Layer 6 of a small transformer language model trained on English Wikipedia (15 layers, counted from 0, width 128).
A neuron's activation on a vector x is GELU(weights . x + bias), where the dot is the dot product.

Input weights of the MLP neurons that the questions are about. A number n stands for (n - 128) times 0.0066.
n48 (bias -0.015): 100, 173, 75, 140, 94, 124, 127, 165, 189, 141, 97, 146, 147, 103, 133, 123, 151, 136, 157, 125, 163, 145, 149, 121, 127, 132, 64, 139, 165, 173, 139, 155, 166, 101, 160, 107, 131, 131, 162, 87, 147, 120, 179, 143, 130, 163, 136, 117, 140, 115, 145, 162, 136, 90, 99, 104, 149, 91, 218, 94, 135, 189, 142, 111, 48, 50, 84, 108, 169, 72, 85, 101, 107, 154, 120, 175, 155, 95, 77, 103, 103, 132, 105, 112, 161, 129, 88, 187, 124, 99, 162, 142, 114, 129, 129, 78, 115, 86, 139, 108, 133, 115, 112, 66, 110, 129, 149, 159, 144, 110, 146, 110, 82, 195, 157, 245, 176, 68, 116, 109, 105, 159, 108, 137, 165, 77, 93, 122
n58 (bias -0.021): 75, 135, 83, 131, 102, 124, 134, 108, 171, 89, 161, 80, 156, 185, 90, 103, 107, 167, 67, 136, 203, 107, 126, 125, 156, 115, 117, 132, 143, 160, 107, 150, 126, 86, 144, 126, 124, 105, 123, 167, 186, 97, 133, 62, 188, 118, 79, 64, 98, 140, 132, 155, 186, 89, 92, 207, 152, 116, 105, 184, 180, 137, 174, 111, 93, 38, 148, 84, 219, 195, 157, 111, 182, 107, 225, 167, 75, 92, 186, 91, 92, 82, 118, 74, 156, 126, 128, 116, 145, 117, 139, 141, 86, 140, 132, 81, 151, 70, 155, 135, 130, 109, 179, 154, 121, 165, 130, 84, 141, 191, 134, 129, 155, 86, 114, 96, 133, 138, 116, 129, 123, 58, 150, 65, 146, 111, 144, 148
n73 (bias -0.007): 100, 145, 159, 109, 107, 169, 133, 137, 95, 127, 92, 109, 131, 135, 128, 156, 57, 170, 90, 29, 127, 107, 142, 162, 127, 89, 123, 155, 126, 136, 209, 122, 87, 136, 80, 111, 80, 132, 102, 164, 52, 55, 117, 106, 129, 106, 80, 156, 118, 84, 187, 141, 160, 111, 93, 100, 133, 148, 72, 116, 111, 157, 112, 145, 88, 117, 191, 86, 133, 194, 138, 110, 106, 178, 158, 111, 128, 149, 136, 103, 173, 180, 99, 139, 164, 132, 101, 176, 156, 173, 87, 69, 80, 209, 132, 104, 149, 163, 119, 131, 148, 135, 128, 86, 142, 124, 115, 153, 183, 111, 172, 142, 122, 131, 160, 175, 136, 131, 142, 119, 117, 98, 108, 160, 147, 158, 126, 182
n82 (bias -0.012): 91, 167, 84, 120, 131, 82, 127, 69, 172, 191, 128, 70, 104, 94, 93, 173, 100, 125, 110, 128, 144, 68, 91, 141, 88, 86, 129, 138, 136, 133, 136, 92, 121, 107, 124, 62, 115, 105, 140, 99, 132, 136, 131, 97, 193, 103, 108, 162, 132, 133, 121, 127, 183, 151, 94, 145, 92, 173, 122, 111, 112, 118, 133, 115, 129, 121, 210, 107, 208, 101, 165, 109, 81, 150, 101, 165, 185, 84, 165, 141, 132, 128, 133, 112, 157, 106, 205, 178, 121, 105, 103, 134, 109, 123, 128, 119, 115, 125, 132, 162, 152, 148, 89, 112, 200, 162, 101, 148, 156, 121, 100, 110, 133, 167, 124, 157, 147, 41, 159, 184, 129, 154, 171, 146, 110, 131, 99, 191
n107 (bias -0.006): 159, 165, 102, 132, 169, 123, 143, 105, 136, 91, 176, 115, 133, 117, 147, 123, 100, 174, 95, 95, 133, 115, 101, 158, 93, 99, 69, 104, 171, 102, 155, 149, 146, 90, 100, 141, 156, 134, 142, 145, 135, 38, 108, 128, 147, 128, 138, 143, 149, 127, 157, 84, 159, 150, 108, 187, 149, 155, 96, 62, 64, 206, 88, 80, 127, 142, 145, 101, 180, 130, 145, 112, 102, 134, 168, 134, 144, 100, 116, 213, 113, 140, 94, 143, 139, 139, 52, 108, 181, 88, 159, 91, 169, 162, 149, 158, 164, 131, 161, 130, 155, 85, 159, 136, 98, 138, 127, 65, 133, 127, 136, 142, 124, 127, 89, 176, 112, 89, 163, 160, 130, 87, 85, 142, 93, 97, 134, 149
n382 (bias -0.019): 109, 166, 172, 151, 119, 118, 158, 92, 172, 135, 102, 138, 131, 112, 84, 176, 178, 191, 137, 106, 74, 139, 144, 156, 120, 108, 127, 157, 107, 139, 146, 56, 99, 179, 75, 99, 152, 142, 117, 167, 108, 87, 146, 156, 210, 38, 155, 122, 103, 105, 101, 100, 125, 111, 137, 101, 81, 132, 184, 158, 133, 193, 55, 100, 126, 157, 180, 141, 223, 87, 167, 150, 117, 89, 104, 170, 145, 90, 152, 186, 139, 96, 233, 155, 123, 160, 119, 131, 92, 72, 95, 113, 92, 137, 120, 99, 101, 181, 150, 137, 164, 148, 129, 184, 75, 90, 138, 200, 82, 114, 149, 79, 152, 98, 135, 117, 163, 81, 129, 114, 119, 94, 65, 129, 118, 65, 115, 55
n426 (bias -0.005): 129, 74, 110, 101, 130, 149, 147, 130, 77, 47, 142, 136, 158, 151, 127, 106, 132, 86, 100, 118, 139, 69, 110, 135, 198, 135, 103, 107, 104, 166, 108, 162, 51, 140, 133, 155, 147, 97, 175, 141, 106, 147, 155, 145, 147, 90, 125, 149, 58, 150, 130, 108, 186, 134, 171, 120, 113, 103, 91, 119, 86, 105, 141, 164, 56, 130, 97, 115, 156, 154, 88, 50, 74, 200, 146, 173, 128, 68, 110, 170, 129, 153, 183, 190, 133, 138, 73, 169, 129, 99, 175, 152, 93, 117, 220, 161, 168, 68, 203, 168, 160, 72, 141, 136, 142, 104, 160, 171, 100, 65, 168, 83, 100, 137, 113, 101, 84, 163, 142, 72, 154, 124, 154, 132, 77, 126, 184, 110
n578 (bias -0.009): 164, 109, 159, 118, 108, 105, 27, 72, 180, 156, 178, 114, 93, 75, 154, 66, 170, 162, 209, 89, 175, 140, 120, 149, 136, 90, 131, 134, 131, 112, 148, 148, 121, 101, 123, 117, 155, 143, 94, 122, 170, 127, 119, 124, 135, 86, 108, 119, 193, 131, 129, 63, 107, 155, 130, 112, 93, 113, 138, 187, 111, 111, 166, 115, 131, 92, 25, 81, 123, 203, 98, 57, 133, 115, 168, 131, 149, 99, 100, 158, 150, 138, 113, 150, 137, 178, 149, 111, 125, 109, 121, 194, 125, 131, 147, 75, 145, 198, 116, 157, 89, 94, 103, 121, 123, 136, 185, 159, 185, 182, 98, 152, 121, 131, 132, 111, 111, 168, 161, 142, 80, 136, 111, 117, 77, 129, 137, 95
n589 (bias -0.027): 91, 167, 143, 127, 64, 161, 30, 109, 114, 104, 155, 67, 146, 118, 118, 121, 121, 240, 91, 148, 163, 103, 153, 149, 110, 20, 178, 155, 198, 128, 121, 107, 127, 108, 120, 229, 75, 108, 118, 162, 157, 68, 88, 166, 106, 90, 151, 197, 175, 149, 93, 40, 152, 132, 121, 78, 49, 135, 146, 199, 171, 151, 135, 137, 160, 162, 82, 128, 121, 187, 106, 37, 117, 57, 201, 111, 82, 169, 178, 155, 81, 129, 95, 38, 90, 177, 122, 218, 164, 158, 44, 225, 59, 81, 192, 90, 113, 199, 54, 163, 165, 32, 154, 152, 168, 87, 198, 182, 157, 109, 60, 162, 115, 83, 97, 159, 184, 217, 147, 65, 110, 181, 84, 168, 105, 146, 153, 87
n594 (bias -0.019): 139, 164, 161, 124, 188, 108, 186, 63, 157, 171, 163, 83, 97, 124, 119, 98, 80, 130, 53, 179, 136, 190, 111, 157, 141, 162, 79, 99, 128, 110, 94, 153, 37, 144, 136, 173, 73, 100, 158, 54, 184, 214, 92, 123, 99, 155, 127, 173, 141, 31, 94, 187, 135, 142, 6, 118, 164, 135, 129, 186, 117, 88, 122, 125, 117, 122, 99, 109, 135, 110, 66, 143, 125, 104, 92, 150, 130, 151, 145, 150, 104, 87, 212, 151, 124, 111, 240, 120, 145, 154, 92, 145, 91, 179, 159, 136, 153, 107, 83, 120, 159, 159, 77, 149, 118, 91, 128, 135, 77, 168, 170, 109, 152, 106, 235, 129, 102, 145, 130, 178, 122, 126, 108, 121, 132, 118, 154, 120
n626 (bias -0.025): 110, 110, 112, 95, 48, 151, 102, 124, 156, 128, 88, 60, 120, 90, 145, 152, 217, 176, 100, 145, 180, 133, 120, 126, 115, 174, 95, 183, 149, 102, 96, 142, 132, 126, 147, 43, 130, 57, 104, 104, 136, 144, 105, 162, 110, 197, 159, 181, 170, 102, 123, 145, 69, 120, 177, 212, 207, 145, 157, 153, 94, 109, 205, 64, 224, 128, 162, 101, 149, 122, 106, 96, 50, 153, 212, 34, 179, 120, 137, 105, 157, 164, 138, 166, 117, 175, 172, 68, 59, 72, 163, 153, 134, 129, 123, 100, 121, 148, 140, 154, 142, 94, 120, 153, 74, 167, 146, 110, 56, 197, 149, 101, 102, 84, 166, 116, 121, 41, 125, 115, 122, 127, 115, 188, 120, 110, 21, 130
n677 (bias -0.018): 123, 187, 134, 118, 164, 81, 195, 108, 158, 43, 152, 87, 49, 177, 93, 145, 172, 122, 61, 144, 78, 188, 80, 123, 113, 65, 127, 86, 165, 111, 173, 145, 133, 69, 108, 109, 151, 181, 130, 158, 173, 150, 174, 113, 115, 127, 148, 186, 159, 134, 104, 159, 149, 174, 123, 128, 121, 131, 154, 34, 83, 56, 138, 175, 205, 100, 82, 171, 134, 99, 53, 135, 115, 56, 127, 142, 161, 157, 123, 103, 43, 119, 101, 60, 162, 96, 118, 143, 154, 151, 148, 121, 96, 94, 111, 106, 148, 82, 81, 90, 113, 138, 150, 173, 196, 173, 204, 121, 149, 216, 106, 63, 130, 127, 128, 184, 148, 91, 156, 122, 148, 147, 108, 158, 148, 106, 144, 93
n752 (bias -0.030): 103, 151, 117, 200, 137, 135, 154, 161, 85, 119, 87, 111, 226, 154, 94, 110, 116, 162, 109, 156, 91, 168, 77, 135, 123, 123, 97, 112, 82, 197, 141, 130, 169, 165, 146, 177, 133, 148, 128, 133, 134, 88, 124, 77, 163, 104, 101, 110, 152, 175, 109, 134, 187, 106, 119, 87, 144, 105, 199, 131, 190, 119, 222, 108, 38, 182, 160, 110, 113, 182, 68, 107, 122, 84, 170, 119, 144, 116, 129, 184, 74, 45, 191, 96, 143, 83, 166, 51, 126, 93, 88, 170, 164, 160, 36, 127, 208, 80, 94, 129, 103, 156, 151, 138, 93, 159, 178, 128, 108, 115, 135, 112, 116, 91, 176, 83, 147, 109, 150, 66, 132, 127, 179, 105, 100, 114, 125, 109

Each question shows a token from some text and the vector x that enters the MLP there. A number n stands for (n - 128) times 0.034.

"ow": 138, 78, 154, 123, 105, 169, 110, 118, 72, 151, 167, 118, 120, 143, 92, 134, 107, 87, 172, 116, 145, 138, 117, 93, 137, 107, 111, 140, 105, 144, 87, 175, 181, 137, 95, 136, 106, 130, 126, 115, 118, 146, 102, 70, 139, 100, 118, 131, 110, 198, 129, 138, 75, 120, 95, 160, 189, 115, 88, 122, 196, 113, 130, 121, 193, 146, 143, 116, 206, 143, 188, 152, 125, 133, 133, 99, 202, 140, 112, 158, 116, 108, 84, 119, 155, 117, 100, 211, 131, 142, 101, 111, 159, 130, 113, 194, 138, 84, 78, 149, 73, 131, 118, 144, 61, 93, 94, 141, 103, 98, 123, 95, 120, 138, 109, 142, 85, 199, 156, 103, 105, 133, 177, 132, 137, 129, 125, 121
The three highest activations, in order: n752, n58, n426

"ing": 157, 72, 135, 134, 74, 176, 131, 126, 93, 132, 177, 128, 142, 123, 112, 108, 110, 93, 169, 100, 130, 128, 73, 91, 142, 104, 124, 148, 120, 129, 100, 142, 151, 111, 101, 110, 71, 128, 173, 111, 101, 153, 116, 124, 158, 95, 129, 161, 131, 166, 97, 148, 95, 158, 82, 146, 149, 108, 106, 146, 204, 117, 124, 84, 189, 128, 127, 147, 230, 124, 134, 151, 126, 130, 110, 125, 196, 143, 122, 119, 137, 113, 60, 123, 123, 140, 105, 213, 123, 133, 101, 83, 133, 150, 92, 197, 119, 121, 55, 141, 94, 134, 137, 167, 71, 97, 67, 176, 129, 107, 140, 117, 125, 151, 108, 177, 84, 164, 158, 118, 106, 125, 178, 132, 139, 109, 137, 137
Which neuron fires most, and how strongly? n82, at about 2

" of": 133, 60, 148, 125, 72, 156, 156, 140, 70, 133, 207, 129, 109, 145, 108, 74, 131, 101, 190, 126, 146, 117, 95, 97, 160, 103, 106, 123, 80, 142, 85, 120, 160, 122, 121, 102, 130, 139, 150, 84, 128, 160, 108, 84, 136, 126, 101, 111, 154, 139, 94, 141, 76, 155, 95, 124, 176, 124, 119, 161, 194, 131, 133, 103, 213, 121, 154, 147, 178, 124, 158, 148, 121, 134, 152, 98, 187, 135, 144, 118, 109, 123, 91, 148, 143, 106, 94, 198, 138, 136, 103, 99, 133, 166, 86, 172, 128, 133, 77, 157, 58, 115, 122, 147, 60, 124, 108, 152, 121, 124, 153, 102, 87, 142, 107, 161, 104, 169, 130, 118, 82, 109, 187, 156, 152, 116, 137, 152
Which of these neurons fires most? n626

" |": 140, 85, 137, 123, 88, 130, 125, 113, 65, 123, 201, 123, 98, 126, 122, 118, 103, 69, 192, 100, 136, 126, 102, 105, 159, 94, 128, 141, 104, 126, 69, 149, 177, 132, 107, 98, 142, 136, 132, 72, 106, 146, 126, 80, 130, 111, 108, 137, 113, 161, 100, 122, 95, 150, 119, 108, 185, 99, 115, 143, 185, 142, 81, 124, 188, 134, 125, 151, 186, 139, 144, 138, 154, 130, 155, 114, 185, 147, 114, 159, 119, 138, 73, 132, 150, 110, 99, 202, 133, 133, 91, 85, 158, 161, 120, 169, 133, 124, 72, 158, 55, 153, 112, 136, 58, 95, 132, 187, 104, 122, 140, 95, 126, 169, 118, 152, 107, 185, 173, 111, 79, 108, 172, 136, 139, 149, 160, 150
Which of these neurons fires most? n578

"em": 145, 91, 102, 146, 119, 136, 159, 96, 93, 149, 189, 157, 81, 120, 79, 135, 95, 87, 131, 138, 136, 117, 101, 91, 149, 89, 115, 72, 126, 157, 102, 115, 172, 137, 122, 101, 124, 136, 121, 121, 110, 175, 138, 78, 133, 107, 113, 126, 115, 155, 102, 167, 114, 144, 91, 131, 157, 125, 105, 151, 186, 126, 135, 115, 200, 129, 148, 124, 210, 140, 150, 123, 132, 143, 139, 100, 205, 149, 128, 164, 108, 140, 100, 123, 152, 124, 114, 198, 156, 113, 105, 108, 149, 164, 83, 190, 127, 82, 62, 172, 47, 152, 108, 133, 64, 57, 95, 160, 124, 131, 124, 77, 97, 161, 128, 123, 108, 174, 173, 110, 97, 146, 167, 134, 144, 96, 147, 124
The three highest activations, in order: n82, n594, n752

"am": 141, 64, 139, 117, 91, 139, 127, 109, 69, 146, 193, 146, 100, 119, 110, 117, 126, 73, 159, 143, 109, 106, 116, 135, 126, 101, 111, 136, 111, 146, 108, 118, 169, 119, 92, 107, 127, 142, 134, 83, 94, 178, 144, 127, 148, 104, 117, 135, 148, 168, 101, 129, 61, 159, 97, 124, 184, 118, 107, 122, 178, 132, 112, 128, 223, 131, 159, 106, 213, 121, 145, 176, 154, 123, 153, 113, 185, 153, 118, 159, 124, 128, 77, 138, 126, 121, 115, 202, 148, 131, 123, 97, 160, 147, 88, 179, 137, 88, 58, 145, 68, 143, 116, 146, 94, 52, 59, 164, 115, 126, 131, 95, 114, 137, 144, 146, 116, 159, 146, 120, 90, 117, 167, 144, 155, 87, 159, 115
Which neuron fires most, and how strongly? n82, at about 0.61

" ex": 135, 64, 141, 165, 74, 152, 138, 110, 92, 120, 179, 156, 109, 146, 103, 143, 126, 83, 162, 128, 129, 148, 68, 64, 180, 84, 100, 134, 78, 160, 98, 114, 188, 130, 107, 96, 108, 154, 118, 111, 116, 160, 122, 76, 142, 117, 117, 119, 91, 155, 88, 158, 85, 148, 124, 103, 160, 126, 138, 129, 187, 153, 111, 108, 191, 131, 140, 124, 191, 142, 142, 147, 145, 150, 143, 99, 183, 159, 129, 124, 111, 139, 81, 122, 134, 133, 95, 174, 124, 127, 95, 125, 154, 147, 107, 191, 124, 99, 70, 161, 69, 134, 131, 129, 42, 104, 103, 178, 137, 141, 156, 84, 77, 170, 117, 121, 125, 186, 145, 102, 88, 112, 173, 145, 150, 130, 155, 150
Which neuron fires most, and how strongly? n752, at about 1.7

"ver": 150, 73, 124, 120, 113, 158, 132, 106, 85, 116, 162, 128, 122, 150, 102, 147, 118, 88, 178, 99, 116, 159, 124, 87, 155, 86, 127, 75, 113, 153, 103, 165, 165, 95, 110, 96, 142, 130, 118, 94, 114, 167, 113, 65, 125, 76, 122, 146, 137, 152, 108, 141, 66, 151, 91, 146, 168, 120, 123, 107, 201, 131, 125, 119, 187, 136, 133, 111, 203, 129, 168, 155, 106, 132, 122, 117, 214, 175, 154, 140, 116, 132, 102, 135, 117, 135, 87, 192, 137, 147, 99, 108, 147, 152, 78, 187, 117, 119, 51, 163, 65, 126, 145, 148, 74, 101, 83, 154, 129, 132, 124, 114, 126, 171, 119, 138, 85, 182, 149, 100, 86, 130, 164, 138, 143, 127, 137, 139
Which of these neurons fires most? n677

",": 132, 85, 152, 134, 94, 169, 141, 109, 53, 123, 189, 116, 103, 128, 134, 102, 117, 87, 182, 107, 129, 121, 102, 104, 142, 96, 102, 122, 100, 121, 100, 137, 180, 143, 116, 126, 141, 140, 120, 94, 110, 158, 119, 79, 145, 121, 119, 118, 117, 171, 95, 109, 91, 148, 87, 118, 188, 92, 122, 152, 186, 141, 115, 125, 211, 116, 135, 162, 187, 122, 147, 145, 135, 141, 153, 94, 185, 166, 139, 124, 124, 139, 64, 131, 142, 107, 94, 183, 137, 125, 120, 89, 163, 159, 107, 179, 127, 129, 63, 173, 68, 143, 120, 151, 67, 79, 118, 197, 96, 112, 146, 99, 96, 159, 128, 164, 94, 192, 152, 110, 72, 97, 171, 125, 124, 132, 144, 142
Which of these neurons fires most? n578

" that": 127, 29, 154, 138, 85, 158, 132, 119, 103, 133, 196, 123, 118, 124, 124, 131, 126, 87, 175, 132, 140, 109, 95, 73, 154, 90, 74, 131, 113, 143, 101, 164, 148, 133, 127, 134, 102, 130, 142, 98, 112, 158, 97, 82, 120, 110, 120, 142, 142, 156, 96, 129, 81, 151, 101, 131, 181, 87, 122, 130, 177, 144, 106, 119, 180, 149, 112, 134, 205, 125, 160, 145, 157, 148, 118, 112, 192, 163, 135, 130, 119, 126, 85, 125, 122, 150, 134, 190, 117, 145, 93, 101, 125, 176, 104, 193, 112, 121, 60, 151, 77, 146, 148, 132, 47, 99, 122, 165, 92, 126, 154, 82, 88, 177, 118, 160, 94, 176, 157, 110, 96, 97, 163, 126, 157, 149, 136, 136
Which of these neurons fires most? n594

"s": 143, 85, 121, 127, 94, 172, 114, 113, 95, 140, 207, 125, 123, 128, 111, 142, 107, 89, 166, 110, 130, 156, 95, 101, 165, 78, 111, 140, 117, 147, 81, 147, 182, 124, 90, 145, 98, 116, 144, 97, 113, 159, 113, 101, 143, 84, 134, 124, 124, 167, 106, 130, 92, 156, 109, 134, 154, 117, 119, 132, 196, 136, 106, 129, 187, 141, 154, 123, 204, 113, 194, 114, 125, 122, 144, 92, 202, 139, 150, 137, 117, 128, 83, 131, 130, 97, 122, 184, 120, 127, 89, 88, 147, 148, 97, 205, 134, 122, 89, 155, 59, 120, 137, 111, 54, 70, 105, 208, 82, 110, 148, 101, 129, 167, 110, 154, 102, 169, 153, 101, 90, 122, 139, 128, 146, 150, 148, 113
The three highest activations, in order: n589, n382, n82

"c": 128, 92, 123, 134, 76, 161, 127, 129, 133, 148, 191, 131, 147, 145, 86, 143, 105, 64, 152, 120, 121, 134, 57, 97, 146, 87, 119, 140, 117, 131, 105, 154, 159, 111, 101, 61, 100, 138, 152, 85, 99, 153, 102, 89, 118, 110, 128, 108, 115, 133, 131, 154, 88, 133, 80, 119, 156, 91, 127, 140, 203, 139, 135, 133, 180, 121, 150, 127, 199, 123, 129, 147, 137, 122, 160, 109, 199, 127, 158, 149, 106, 135, 93, 121, 137, 129, 121, 218, 128, 130, 124, 104, 151, 150, 92, 182, 143, 78, 74, 153, 77, 175, 118, 154, 70, 94, 101, 166, 110, 153, 156, 67, 109, 169, 126, 133, 101, 166, 156, 112, 69, 126, 173, 131, 173, 120, 152, 148
Which of these neurons fires most? n82

"om": 164, 66, 136, 136, 95, 146, 120, 109, 82, 130, 171, 138, 110, 134, 89, 122, 138, 92, 149, 121, 102, 113, 109, 92, 152, 96, 102, 116, 123, 148, 97, 131, 181, 136, 106, 119, 130, 146, 105, 99, 89, 155, 124, 115, 120, 105, 141, 133, 124, 165, 89, 129, 85, 129, 98, 110, 167, 126, 98, 125, 189, 156, 102, 111, 226, 126, 135, 121, 213, 165, 165, 124, 158, 120, 103, 97, 197, 153, 142, 148, 104, 117, 86, 132, 143, 124, 96, 197, 114, 145, 116, 99, 153, 173, 121, 186, 137, 72, 81, 165, 67, 154, 101, 142, 78, 64, 65, 159, 140, 144, 111, 102, 128, 169, 149, 160, 89, 153, 157, 147, 72, 123, 161, 140, 142, 110, 167, 142
Which of these neurons fires most? n82

"iss": 135, 88, 134, 143, 105, 158, 147, 90, 106, 124, 196, 128, 121, 119, 68, 130, 89, 78, 151, 118, 136, 159, 123, 72, 170, 41, 101, 110, 118, 174, 110, 140, 177, 112, 116, 112, 148, 151, 124, 114, 102, 158, 117, 83, 133, 89, 98, 138, 89, 174, 98, 175, 79, 143, 123, 112, 160, 124, 116, 147, 200, 124, 130, 136, 184, 151, 102, 156, 194, 132, 176, 140, 142, 129, 131, 84, 185, 152, 141, 165, 126, 119, 89, 118, 103, 103, 109, 176, 137, 128, 118, 130, 160, 152, 87, 182, 129, 96, 79, 170, 78, 124, 139, 146, 42, 67, 101, 182, 111, 150, 138, 101, 139, 149, 122, 147, 113, 193, 133, 85, 77, 135, 165, 116, 147, 140, 117, 121
The two highest activations, in order: n752, n58

" with": 128, 57, 145, 139, 88, 159, 122, 123, 86, 144, 199, 123, 132, 114, 119, 102, 110, 92, 176, 123, 137, 147, 96, 82, 160, 104, 131, 130, 103, 141, 105, 175, 170, 125, 94, 104, 88, 144, 140, 99, 114, 165, 116, 76, 128, 114, 128, 143, 116, 146, 91, 139, 107, 160, 114, 110, 185, 116, 95, 144, 172, 147, 94, 103, 193, 145, 128, 116, 206, 134, 153, 123, 115, 142, 148, 98, 205, 167, 154, 149, 122, 124, 57, 119, 124, 133, 94, 197, 112, 123, 69, 124, 142, 156, 89, 170, 125, 119, 60, 148, 67, 108, 137, 161, 90, 87, 111, 156, 121, 112, 152, 96, 91, 155, 130, 140, 95, 206, 149, 114, 85, 130, 166, 134, 163, 105, 150, 149
Which of these neurons fires most? n589

"v": 150, 95, 146, 140, 101, 178, 125, 97, 92, 121, 182, 148, 108, 146, 89, 115, 130, 78, 167, 118, 143, 133, 125, 93, 155, 99, 115, 146, 99, 141, 106, 151, 175, 117, 114, 85, 122, 138, 97, 92, 93, 152, 91, 99, 110, 120, 111, 145, 97, 174, 119, 121, 31, 142, 121, 141, 174, 100, 95, 125, 178, 133, 145, 104, 194, 110, 125, 138, 232, 150, 154, 131, 153, 105, 144, 105, 215, 160, 159, 142, 115, 118, 88, 132, 140, 105, 121, 190, 122, 127, 135, 113, 176, 144, 97, 170, 140, 85, 80, 149, 72, 117, 91, 144, 72, 58, 88, 181, 143, 138, 118, 101, 139, 154, 129, 136, 102, 146, 142, 117, 81, 138, 163, 113, 163, 130, 136, 160
The three highest activations, in order: n578, n626, n58

"ar": 152, 94, 168, 130, 76, 170, 126, 130, 82, 105, 188, 143, 120, 125, 112, 117, 159, 41, 151, 128, 127, 133, 88, 101, 147, 107, 95, 119, 100, 148, 97, 144, 157, 122, 72, 91, 133, 134, 115, 97, 80, 156, 118, 131, 132, 103, 136, 108, 139, 148, 103, 131, 47, 138, 109, 127, 165, 86, 91, 122, 173, 121, 113, 122, 205, 126, 151, 122, 213, 137, 149, 180, 165, 139, 151, 132, 182, 146, 139, 134, 128, 138, 93, 150, 137, 133, 112, 186, 118, 135, 95, 66, 149, 157, 89, 186, 141, 100, 87, 142, 92, 115, 120, 162, 80, 72, 76, 202, 155, 106, 142, 99, 126, 150, 156, 141, 107, 167, 157, 114, 92, 96, 184, 156, 144, 119, 145, 129
The two highest activations, in order: n73, n382

"ur": 161, 67, 162, 124, 116, 140, 98, 99, 97, 102, 177, 161, 103, 147, 94, 124, 141, 64, 151, 118, 138, 146, 85, 83, 142, 102, 100, 140, 109, 142, 102, 122, 142, 117, 104, 90, 132, 136, 135, 93, 99, 153, 113, 118, 123, 110, 142, 137, 128, 151, 86, 148, 70, 135, 112, 120, 163, 111, 109, 109, 205, 115, 148, 145, 215, 125, 126, 135, 214, 135, 172, 150, 165, 148, 129, 92, 182, 135, 132, 148, 105, 143, 104, 139, 147, 119, 103, 196, 127, 124, 98, 93, 144, 142, 105, 194, 131, 73, 69, 154, 88, 151, 115, 161, 68, 81, 80, 187, 124, 114, 117, 92, 109, 143, 153, 153, 99, 171, 185, 102, 81, 115, 147, 162, 159, 130, 174, 120
The two highest activations, in order: n677, n426

"h": 147, 90, 182, 118, 92, 159, 140, 116, 97, 99, 198, 133, 92, 113, 121, 79, 140, 71, 172, 129, 132, 130, 106, 114, 156, 106, 97, 135, 94, 131, 86, 98, 162, 152, 97, 114, 138, 142, 145, 85, 100, 179, 102, 108, 113, 119, 126, 122, 121, 154, 106, 127, 84, 127, 91, 135, 152, 108, 107, 88, 205, 121, 137, 109, 198, 137, 141, 111, 192, 130, 153, 165, 171, 149, 139, 116, 190, 138, 153, 137, 106, 149, 94, 150, 153, 118, 99, 210, 129, 118, 117, 103, 139, 138, 105, 197, 127, 87, 88, 145, 90, 139, 141, 161, 72, 63, 79, 177, 95, 121, 137, 86, 89, 151, 124, 171, 120, 175, 141, 121, 66, 109, 155, 149, 165, 127, 155, 119
The two highest activations, in order: n426, n594

"b": 157, 84, 142, 103, 90, 157, 129, 118, 67, 97, 180, 153, 127, 140, 100, 91, 114, 53, 152, 141, 157, 104, 107, 135, 156, 100, 99, 149, 110, 125, 115, 113, 172, 133, 95, 129, 132, 115, 160, 92, 128, 158, 103, 111, 128, 120, 119, 140, 135, 169, 125, 124, 45, 151, 107, 159, 182, 72, 110, 101, 187, 118, 137, 92, 193, 131, 136, 123, 214, 132, 154, 167, 127, 128, 139, 101, 172, 141, 143, 130, 105, 142, 72, 154, 155, 124, 125, 208, 138, 133, 125, 75, 156, 137, 112, 178, 127, 94, 72, 169, 68, 127, 120, 166, 67, 91, 74, 146, 106, 131, 121, 77, 98, 157, 130, 146, 125, 195, 153, 140, 112, 118, 164, 150, 168, 86, 131, 129
Which of these neurons fires most? n626

" t": 143, 67, 137, 156, 68, 162, 136, 99, 85, 129, 179, 138, 118, 128, 113, 134, 121, 75, 172, 135, 146, 146, 91, 96, 162, 91, 125, 126, 85, 140, 110, 157, 169, 89, 117, 95, 119, 136, 148, 86, 90, 138, 102, 88, 133, 124, 118, 110, 104, 131, 121, 123, 67, 156, 96, 112, 169, 113, 125, 118, 177, 150, 124, 123, 191, 130, 144, 130, 203, 112, 166, 136, 106, 119, 152, 122, 194, 154, 115, 162, 116, 131, 52, 122, 141, 127, 102, 197, 123, 99, 111, 102, 132, 163, 107, 181, 140, 105, 69, 159, 60, 149, 151, 142, 49, 101, 102, 192, 109, 105, 158, 105, 92, 182, 126, 134, 133, 198, 154, 102, 117, 123, 154, 140, 166, 137, 149, 138
Which of these neurons fires most? n48

"w": 152, 94, 119, 154, 69, 163, 116, 123, 80, 143, 194, 120, 137, 167, 96, 121, 97, 123, 171, 118, 122, 150, 94, 126, 144, 73, 97, 126, 106, 125, 107, 153, 167, 100, 105, 105, 116, 149, 152, 87, 127, 161, 101, 57, 130, 112, 104, 117, 104, 169, 110, 158, 88, 143, 78, 152, 161, 119, 95, 117, 188, 119, 124, 98, 189, 133, 126, 103, 223, 102, 155, 153, 158, 104, 142, 107, 202, 136, 164, 154, 123, 127, 77, 144, 131, 120, 118, 210, 124, 127, 111, 115, 141, 139, 118, 174, 145, 74, 63, 151, 58, 143, 124, 150, 81, 85, 91, 181, 118, 119, 138, 98, 127, 139, 130, 148, 87, 169, 171, 113, 104, 127, 168, 130, 144, 129, 144, 142
Which of these neurons fires most? n58

"k": 151, 97, 167, 138, 90, 170, 103, 129, 111, 126, 206, 122, 117, 137, 99, 111, 115, 72, 161, 141, 167, 133, 90, 113, 146, 86, 102, 136, 110, 139, 107, 153, 153, 152, 95, 125, 141, 120, 145, 90, 90, 151, 118, 101, 133, 120, 148, 129, 100, 170, 120, 128, 68, 128, 114, 138, 188, 116, 104, 84, 196, 127, 132, 126, 202, 138, 139, 120, 196, 146, 187, 143, 129, 112, 158, 116, 206, 132, 146, 131, 122, 135, 69, 123, 145, 110, 99, 199, 127, 110, 107, 78, 146, 123, 112, 193, 134, 89, 69, 159, 62, 132, 144, 134, 84, 69, 81, 155, 106, 112, 156, 106, 113, 150, 95, 168, 86, 180, 141, 127, 79, 120, 137, 132, 142, 135, 147, 102
The two highest activations, in order: n107, n426